Layer 9 of a small transformer language model trained on English Wikipedia (12 layers, counted from 0, width 128).
A neuron's activation on a vector x is SiLU(gate . x) times (in . x), where the dot is the dot product.

Input weights of the MLP neurons that the questions are about. A number n stands for (n - 128) times 0.0047.
n0 gate: 108, 121, 93, 143, 133, 119, 80, 139, 114, 146, 164, 175, 119, 98, 118, 115, 58, 120, 121, 118, 146, 153, 196, 169, 139, 160, 148, 149, 135, 144, 156, 133, 190, 88, 103, 61, 83, 119, 110, 154, 127, 182, 119, 61, 102, 134, 168, 114, 185, 144, 112, 153, 75, 138, 81, 127, 90, 107, 93, 125, 136, 119, 110, 118, 209, 124, 47, 240, 167, 94, 91, 116, 177, 167, 138, 141, 107, 113, 72, 147, 151, 183, 165, 150, 130, 130, 154, 149, 144, 138, 133, 110, 97, 149, 117, 87, 113, 199, 182, 105, 152, 106, 171, 148, 69, 131, 133, 186, 141, 149, 118, 135, 114, 117, 91, 113, 127, 86, 66, 154, 109, 52, 150, 80, 108, 111, 168, 89
n53 gate: 106, 109, 129, 121, 135, 61, 126, 200, 104, 127, 161, 70, 138, 164, 168, 131, 102, 141, 70, 166, 46, 111, 84, 81, 127, 170, 162, 139, 78, 188, 67, 94, 68, 106, 121, 114, 164, 136, 139, 110, 154, 105, 206, 100, 128, 148, 120, 82, 136, 153, 114, 104, 100, 140, 124, 172, 111, 161, 213, 198, 73, 88, 180, 163, 132, 57, 96, 87, 154, 131, 137, 117, 124, 131, 121, 158, 181, 35, 122, 139, 99, 74, 174, 189, 78, 74, 126, 127, 196, 170, 30, 150, 146, 121, 130, 102, 136, 119, 136, 161, 104, 84, 163, 124, 136, 126, 112, 88, 133, 148, 111, 105, 109, 109, 187, 60, 144, 187, 122, 107, 173, 116, 171, 120, 140, 107, 128, 136
n72 gate: 114, 162, 105, 96, 173, 145, 184, 96, 118, 154, 116, 89, 113, 123, 129, 107, 115, 99, 107, 115, 87, 155, 123, 59, 165, 64, 144, 146, 175, 159, 89, 133, 86, 110, 108, 112, 160, 183, 111, 132, 46, 151, 82, 82, 189, 100, 99, 82, 101, 137, 74, 111, 130, 105, 137, 157, 161, 72, 202, 82, 156, 114, 148, 102, 108, 131, 163, 102, 169, 149, 115, 100, 118, 159, 154, 102, 58, 104, 159, 102, 129, 39, 160, 173, 155, 141, 135, 122, 115, 148, 191, 87, 162, 99, 147, 183, 138, 100, 141, 158, 51, 136, 99, 122, 152, 129, 136, 131, 47, 158, 52, 77, 142, 121, 136, 165, 31, 115, 155, 120, 142, 119, 143, 145, 159, 130, 69, 92
n82 gate: 80, 141, 111, 180, 138, 153, 86, 154, 104, 95, 93, 49, 156, 61, 114, 142, 113, 96, 121, 125, 33, 205, 168, 137, 87, 92, 185, 136, 143, 114, 148, 114, 95, 220, 126, 91, 160, 137, 140, 112, 192, 143, 134, 83, 174, 72, 80, 97, 132, 119, 114, 77, 146, 146, 165, 164, 94, 159, 119, 151, 77, 126, 85, 101, 165, 139, 143, 133, 107, 178, 131, 192, 133, 95, 111, 127, 166, 119, 109, 125, 163, 138, 146, 140, 98, 174, 88, 192, 154, 182, 134, 93, 101, 182, 83, 133, 107, 153, 79, 126, 103, 146, 138, 108, 153, 186, 86, 160, 142, 117, 153, 134, 101, 161, 192, 129, 153, 97, 104, 129, 136, 85, 118, 98, 149, 94, 140, 144
n289 gate: 140, 100, 141, 170, 132, 168, 131, 110, 81, 41, 134, 131, 119, 120, 84, 110, 101, 106, 250, 152, 106, 111, 66, 129, 125, 120, 144, 124, 129, 137, 194, 91, 133, 158, 136, 128, 167, 165, 131, 92, 125, 170, 76, 106, 154, 108, 94, 141, 112, 170, 162, 170, 178, 126, 101, 193, 36, 147, 74, 143, 150, 165, 56, 199, 169, 149, 134, 123, 83, 128, 137, 140, 123, 96, 110, 124, 143, 169, 131, 125, 182, 167, 128, 148, 133, 174, 99, 174, 102, 133, 78, 133, 108, 142, 102, 200, 160, 135, 132, 123, 158, 139, 135, 128, 172, 101, 88, 70, 128, 127, 110, 113, 172, 62, 98, 88, 109, 163, 224, 124, 212, 122, 165, 128, 110, 122, 208, 92
n0 in: 165, 94, 168, 121, 104, 72, 161, 157, 122, 107, 147, 192, 115, 182, 133, 82, 132, 106, 113, 150, 111, 110, 128, 78, 73, 69, 149, 99, 78, 173, 135, 167, 163, 70, 185, 151, 68, 155, 96, 164, 88, 188, 146, 35, 180, 161, 84, 123, 74, 141, 123, 118, 138, 151, 116, 155, 167, 150, 115, 141, 163, 88, 123, 181, 156, 127, 125, 55, 159, 104, 160, 146, 118, 179, 104, 133, 139, 183, 138, 77, 134, 101, 104, 107, 179, 118, 189, 142, 137, 173, 134, 109, 105, 169, 234, 115, 150, 100, 124, 187, 94, 125, 90, 208, 156, 181, 149, 121, 106, 97, 88, 122, 62, 150, 181, 99, 127, 134, 127, 71, 86, 124, 92, 166, 141, 93, 161, 56
n53 in: 102, 118, 175, 118, 140, 90, 119, 159, 145, 151, 202, 73, 227, 88, 111, 46, 148, 145, 163, 190, 180, 140, 32, 158, 130, 190, 114, 97, 101, 120, 115, 116, 129, 159, 73, 102, 123, 139, 119, 180, 108, 171, 137, 155, 136, 118, 165, 111, 162, 157, 169, 211, 69, 118, 90, 157, 118, 101, 135, 183, 109, 106, 143, 163, 115, 110, 107, 142, 69, 113, 139, 112, 111, 152, 102, 99, 154, 101, 52, 47, 94, 173, 165, 113, 85, 104, 132, 127, 82, 144, 106, 185, 176, 184, 144, 157, 126, 96, 149, 193, 100, 58, 154, 186, 141, 163, 95, 135, 121, 112, 100, 153, 111, 195, 73, 124, 116, 157, 93, 133, 129, 131, 183, 130, 117, 155, 109, 91
n72 in: 94, 202, 150, 139, 185, 162, 45, 163, 171, 167, 145, 150, 194, 129, 63, 92, 147, 119, 102, 179, 108, 135, 125, 203, 153, 85, 213, 117, 113, 98, 185, 140, 138, 119, 157, 153, 95, 85, 111, 149, 103, 183, 135, 107, 153, 153, 116, 202, 125, 146, 156, 150, 160, 165, 150, 112, 129, 129, 220, 103, 149, 213, 126, 138, 205, 86, 124, 106, 162, 80, 112, 95, 116, 124, 83, 105, 129, 68, 115, 123, 174, 174, 137, 86, 142, 187, 198, 76, 126, 149, 163, 81, 134, 94, 91, 142, 218, 141, 171, 173, 163, 79, 145, 131, 120, 172, 110, 128, 118, 101, 106, 152, 132, 155, 94, 82, 141, 122, 138, 139, 87, 88, 117, 96, 159, 107, 168, 104
n82 in: 92, 60, 168, 142, 106, 115, 68, 107, 109, 141, 161, 128, 159, 70, 135, 100, 105, 144, 126, 123, 84, 119, 149, 62, 50, 235, 149, 108, 117, 96, 133, 134, 140, 140, 85, 52, 63, 55, 136, 137, 138, 112, 110, 114, 120, 116, 126, 109, 99, 78, 106, 110, 90, 101, 144, 120, 190, 134, 121, 155, 140, 100, 48, 109, 125, 115, 94, 166, 94, 237, 111, 52, 146, 143, 147, 231, 168, 114, 166, 98, 128, 133, 100, 174, 62, 156, 138, 171, 118, 143, 111, 181, 157, 89, 78, 89, 137, 204, 134, 94, 79, 43, 95, 116, 87, 116, 123, 106, 159, 162, 116, 147, 119, 155, 177, 147, 156, 108, 101, 203, 107, 120, 48, 45, 90, 63, 77, 127
n289 in: 93, 128, 161, 110, 153, 109, 88, 127, 195, 119, 108, 211, 163, 40, 142, 122, 69, 152, 197, 169, 128, 110, 188, 120, 105, 172, 107, 125, 187, 168, 119, 134, 147, 84, 120, 116, 205, 100, 184, 169, 168, 170, 151, 126, 73, 101, 175, 129, 154, 40, 140, 88, 110, 177, 130, 80, 67, 175, 59, 207, 172, 37, 78, 156, 113, 86, 101, 81, 125, 119, 115, 135, 132, 88, 121, 148, 169, 155, 157, 102, 121, 111, 220, 101, 156, 135, 129, 118, 99, 74, 111, 68, 116, 108, 150, 146, 95, 115, 168, 117, 115, 127, 125, 135, 110, 151, 175, 88, 115, 147, 145, 189, 69, 113, 127, 144, 150, 114, 72, 91, 89, 118, 114, 128, 182, 106, 88, 150

Each question shows a token from some text and the vector x that enters the MLP there. A number n stands for (n - 128) times 0.024.

"E": 104, 139, 113, 110, 158, 81, 135, 85, 129, 140, 146, 106, 145, 118, 127, 120, 140, 142, 136, 124, 108, 118, 152, 128, 102, 157, 97, 120, 145, 135, 79, 142, 117, 125, 124, 105, 98, 90, 132, 155, 126, 108, 113, 159, 119, 112, 144, 126, 131, 120, 106, 151, 136, 96, 101, 127, 136, 140, 154, 129, 174, 119, 132, 173, 102, 105, 144, 130, 140, 113, 166, 82, 118, 122, 115, 127, 119, 139, 103, 146, 127, 140, 125, 102, 131, 103, 94, 118, 144, 150, 128, 112, 115, 115, 110, 110, 123, 100, 115, 140, 150, 88, 147, 112, 154, 104, 71, 107, 176, 127, 139, 83, 117, 145, 119, 95, 140, 119, 143, 149, 94, 156, 145, 123, 137, 143, 145, 142
Which two neurons fire most, strongest first? n53, n0

"a": 129, 124, 153, 111, 103, 132, 87, 102, 139, 145, 115, 129, 166, 137, 156, 120, 104, 110, 128, 96, 137, 129, 146, 115, 152, 144, 124, 142, 180, 128, 139, 110, 163, 170, 133, 121, 129, 138, 107, 137, 156, 121, 143, 140, 122, 129, 145, 132, 163, 128, 112, 124, 150, 112, 108, 162, 124, 96, 143, 177, 153, 140, 129, 114, 133, 130, 133, 137, 146, 148, 134, 123, 107, 134, 124, 110, 118, 174, 145, 127, 120, 157, 139, 133, 99, 115, 91, 146, 123, 111, 145, 112, 128, 137, 110, 159, 148, 127, 119, 116, 120, 142, 168, 109, 119, 134, 122, 116, 142, 66, 116, 123, 112, 140, 135, 107, 159, 95, 122, 155, 64, 145, 154, 133, 161, 119, 143, 171
The neuron with the highest activation: n82

" ": 115, 141, 140, 127, 157, 155, 130, 134, 151, 130, 138, 118, 124, 107, 150, 116, 133, 146, 86, 98, 140, 122, 82, 121, 166, 130, 143, 139, 153, 121, 133, 116, 116, 151, 124, 141, 108, 122, 125, 145, 119, 109, 165, 139, 134, 133, 149, 133, 185, 131, 153, 112, 96, 111, 135, 162, 126, 158, 129, 130, 123, 104, 110, 121, 78, 129, 111, 104, 158, 175, 139, 102, 120, 121, 118, 108, 104, 137, 137, 134, 119, 135, 95, 120, 130, 133, 126, 98, 120, 122, 130, 126, 118, 129, 100, 128, 109, 116, 126, 151, 162, 141, 126, 127, 119, 108, 142, 53, 120, 119, 124, 103, 139, 117, 112, 100, 128, 99, 133, 120, 64, 121, 130, 144, 125, 118, 118, 119
The neuron with the highest activation: n0

"and": 146, 130, 121, 99, 131, 114, 180, 91, 143, 172, 94, 145, 126, 119, 134, 144, 143, 151, 125, 115, 154, 96, 139, 119, 124, 130, 116, 125, 118, 119, 122, 169, 164, 155, 178, 114, 115, 177, 146, 139, 125, 153, 129, 149, 120, 153, 136, 112, 137, 106, 120, 94, 151, 118, 97, 105, 119, 139, 132, 168, 138, 128, 122, 110, 132, 139, 138, 99, 152, 121, 118, 108, 116, 164, 144, 151, 81, 124, 152, 158, 109, 148, 105, 155, 119, 110, 122, 61, 112, 100, 110, 130, 98, 149, 132, 81, 125, 97, 134, 137, 106, 100, 134, 149, 90, 137, 123, 142, 132, 178, 124, 117, 132, 149, 110, 106, 130, 106, 116, 143, 125, 123, 157, 147, 177, 113, 134, 116
The neuron with the highest activation: n0

"ed": 133, 136, 123, 114, 102, 122, 141, 140, 107, 131, 137, 120, 100, 114, 176, 86, 104, 116, 135, 131, 157, 81, 127, 109, 118, 147, 141, 148, 139, 142, 158, 118, 128, 129, 120, 121, 101, 139, 105, 128, 132, 81, 134, 151, 157, 140, 148, 144, 103, 126, 94, 133, 132, 104, 85, 129, 97, 130, 123, 135, 134, 187, 125, 131, 88, 139, 104, 131, 141, 132, 113, 116, 134, 106, 122, 156, 130, 135, 112, 143, 132, 133, 174, 134, 87, 110, 100, 125, 112, 133, 137, 127, 114, 138, 105, 122, 165, 149, 130, 144, 151, 183, 100, 128, 133, 117, 125, 132, 136, 111, 115, 146, 146, 124, 106, 122, 144, 114, 146, 158, 71, 149, 158, 106, 145, 118, 129, 148
Which neuron fires most, and how strongly? n72, at about 0.17

" small": 127, 141, 137, 144, 129, 134, 182, 127, 134, 166, 118, 109, 89, 149, 145, 123, 137, 134, 127, 128, 148, 114, 105, 130, 148, 128, 141, 116, 148, 142, 112, 128, 122, 141, 140, 145, 77, 132, 135, 155, 132, 114, 129, 145, 137, 133, 114, 124, 109, 147, 109, 143, 118, 116, 133, 146, 135, 146, 151, 165, 163, 110, 97, 108, 103, 139, 108, 113, 137, 127, 83, 122, 117, 110, 132, 159, 120, 132, 117, 140, 125, 147, 108, 137, 129, 110, 94, 106, 112, 137, 136, 135, 141, 142, 103, 129, 124, 121, 136, 131, 158, 124, 132, 111, 114, 137, 123, 113, 115, 105, 144, 131, 125, 138, 119, 102, 153, 157, 131, 118, 43, 117, 139, 139, 153, 107, 128, 120
The three highest activations, in order: n289, n82, n53

" government": 94, 152, 126, 130, 144, 123, 148, 119, 130, 164, 136, 119, 127, 101, 156, 133, 131, 116, 85, 106, 141, 129, 149, 111, 119, 121, 103, 145, 156, 111, 126, 111, 149, 124, 131, 114, 95, 141, 129, 114, 114, 103, 109, 135, 147, 140, 115, 125, 128, 123, 131, 143, 141, 82, 124, 134, 125, 163, 144, 133, 198, 111, 90, 95, 101, 124, 139, 105, 134, 138, 124, 123, 96, 121, 131, 141, 152, 124, 107, 129, 111, 161, 110, 135, 146, 103, 139, 88, 118, 151, 112, 111, 125, 121, 124, 168, 111, 142, 127, 140, 141, 118, 140, 91, 140, 109, 125, 120, 150, 85, 129, 148, 127, 137, 81, 104, 157, 135, 140, 123, 58, 146, 130, 151, 154, 142, 130, 152
The three highest activations, in order: n0, n53, n72

"g": 201, 154, 124, 123, 170, 106, 147, 101, 124, 120, 118, 118, 113, 131, 131, 144, 170, 155, 98, 105, 138, 133, 134, 141, 116, 139, 131, 136, 124, 151, 106, 140, 160, 101, 113, 102, 114, 123, 137, 105, 103, 149, 130, 164, 114, 83, 173, 151, 101, 162, 146, 165, 156, 110, 156, 126, 169, 145, 101, 94, 188, 106, 98, 138, 141, 111, 133, 148, 128, 108, 129, 121, 109, 128, 146, 109, 136, 128, 106, 133, 98, 142, 109, 144, 109, 98, 108, 123, 104, 111, 132, 114, 126, 121, 115, 141, 99, 140, 130, 166, 150, 117, 137, 120, 166, 140, 107, 111, 136, 101, 151, 120, 126, 126, 110, 135, 160, 126, 132, 130, 99, 180, 101, 138, 156, 138, 161, 148
The three highest activations, in order: n82, n289, n72

"all": 173, 133, 117, 115, 95, 126, 164, 132, 150, 164, 133, 138, 100, 143, 140, 139, 117, 133, 96, 124, 140, 146, 106, 115, 150, 97, 105, 123, 143, 173, 106, 144, 131, 123, 145, 117, 97, 130, 141, 157, 106, 139, 118, 158, 133, 169, 113, 171, 113, 127, 152, 110, 154, 137, 109, 134, 144, 122, 132, 159, 136, 108, 122, 93, 104, 124, 112, 91, 150, 112, 108, 139, 100, 121, 132, 156, 116, 166, 125, 165, 124, 158, 115, 139, 156, 111, 69, 86, 129, 111, 130, 138, 106, 148, 121, 103, 136, 94, 98, 142, 136, 135, 143, 148, 116, 107, 117, 131, 123, 76, 132, 123, 141, 149, 110, 97, 150, 119, 98, 100, 94, 137, 143, 136, 157, 106, 157, 107
The neuron with the highest activation: n82

"ro": 131, 139, 108, 92, 140, 123, 145, 106, 122, 173, 134, 134, 115, 134, 139, 134, 120, 183, 103, 116, 141, 147, 113, 119, 109, 99, 154, 149, 106, 140, 119, 109, 153, 166, 145, 139, 99, 131, 110, 136, 147, 94, 128, 125, 112, 127, 146, 111, 93, 153, 111, 133, 151, 120, 167, 98, 137, 167, 128, 136, 92, 131, 123, 116, 115, 112, 117, 141, 127, 145, 104, 132, 101, 121, 132, 164, 87, 112, 144, 93, 98, 131, 104, 126, 135, 90, 116, 148, 132, 117, 96, 162, 121, 102, 154, 113, 155, 148, 167, 120, 149, 100, 154, 108, 157, 123, 123, 121, 136, 127, 108, 74, 156, 171, 102, 135, 114, 127, 109, 109, 95, 107, 176, 118, 145, 121, 139, 146
Which neuron fires most, and how strongly? n289, at about 0.47

"R": 122, 131, 124, 137, 153, 128, 76, 120, 126, 152, 90, 149, 154, 134, 117, 129, 149, 101, 135, 118, 149, 138, 159, 104, 156, 129, 118, 118, 160, 134, 141, 141, 137, 104, 112, 132, 86, 128, 118, 109, 157, 96, 122, 137, 115, 90, 129, 115, 104, 129, 126, 156, 192, 142, 151, 103, 139, 196, 124, 143, 170, 104, 133, 147, 128, 113, 139, 122, 131, 127, 114, 126, 136, 116, 128, 106, 126, 123, 138, 101, 144, 121, 124, 140, 154, 104, 103, 141, 157, 119, 127, 111, 89, 134, 122, 102, 173, 100, 158, 187, 133, 142, 163, 102, 141, 123, 91, 135, 140, 110, 107, 121, 116, 104, 159, 122, 144, 128, 152, 130, 95, 139, 115, 120, 122, 127, 92, 134
The neuron with the highest activation: n53

" ar": 107, 154, 138, 134, 129, 118, 156, 119, 133, 148, 104, 118, 89, 138, 140, 116, 119, 145, 81, 124, 124, 151, 144, 148, 119, 101, 108, 128, 102, 108, 122, 91, 129, 137, 138, 128, 93, 154, 153, 174, 122, 132, 139, 110, 116, 125, 129, 119, 107, 123, 117, 137, 111, 105, 87, 123, 149, 160, 136, 147, 125, 100, 129, 118, 95, 98, 127, 111, 146, 119, 101, 127, 164, 104, 159, 142, 133, 93, 82, 103, 109, 149, 141, 111, 138, 141, 126, 148, 147, 110, 91, 172, 135, 130, 122, 116, 109, 156, 130, 182, 155, 91, 125, 102, 143, 124, 134, 105, 135, 110, 119, 122, 123, 160, 77, 147, 105, 138, 123, 94, 97, 174, 153, 138, 146, 151, 162, 123
Which neuron fires most, and how strongly? n53, at about 2

" first": 128, 127, 140, 122, 131, 103, 128, 114, 111, 125, 105, 131, 88, 111, 173, 97, 93, 161, 138, 155, 143, 130, 133, 109, 133, 120, 143, 144, 119, 117, 153, 134, 138, 137, 130, 119, 111, 141, 139, 114, 120, 94, 136, 124, 133, 134, 131, 136, 125, 156, 115, 114, 122, 121, 123, 118, 109, 127, 122, 133, 153, 139, 121, 133, 66, 126, 126, 85, 153, 140, 117, 156, 97, 150, 117, 143, 128, 152, 144, 136, 120, 141, 130, 112, 149, 127, 66, 126, 127, 115, 94, 151, 117, 127, 100, 169, 139, 128, 116, 152, 161, 144, 117, 107, 103, 116, 148, 164, 155, 121, 137, 126, 141, 96, 106, 106, 167, 133, 123, 99, 61, 119, 135, 121, 130, 124, 161, 143
Which two neurons fire most, strongest first? n289, n72

"W": 185, 120, 150, 118, 119, 139, 149, 143, 146, 129, 123, 129, 102, 107, 143, 88, 109, 117, 124, 150, 141, 137, 103, 118, 139, 138, 119, 140, 124, 113, 139, 143, 121, 100, 114, 104, 61, 163, 129, 154, 136, 132, 160, 130, 119, 130, 141, 129, 153, 161, 128, 94, 106, 138, 125, 109, 125, 150, 156, 134, 154, 126, 110, 121, 119, 131, 118, 109, 101, 172, 148, 126, 121, 150, 109, 157, 137, 125, 157, 109, 127, 124, 129, 124, 142, 100, 109, 96, 141, 108, 133, 134, 141, 113, 152, 128, 143, 113, 119, 142, 142, 99, 134, 123, 170, 81, 115, 108, 152, 123, 126, 113, 120, 156, 113, 109, 131, 154, 142, 131, 86, 128, 148, 145, 137, 136, 134, 127
Which neuron fires most, and how strongly? n53, at about 1.1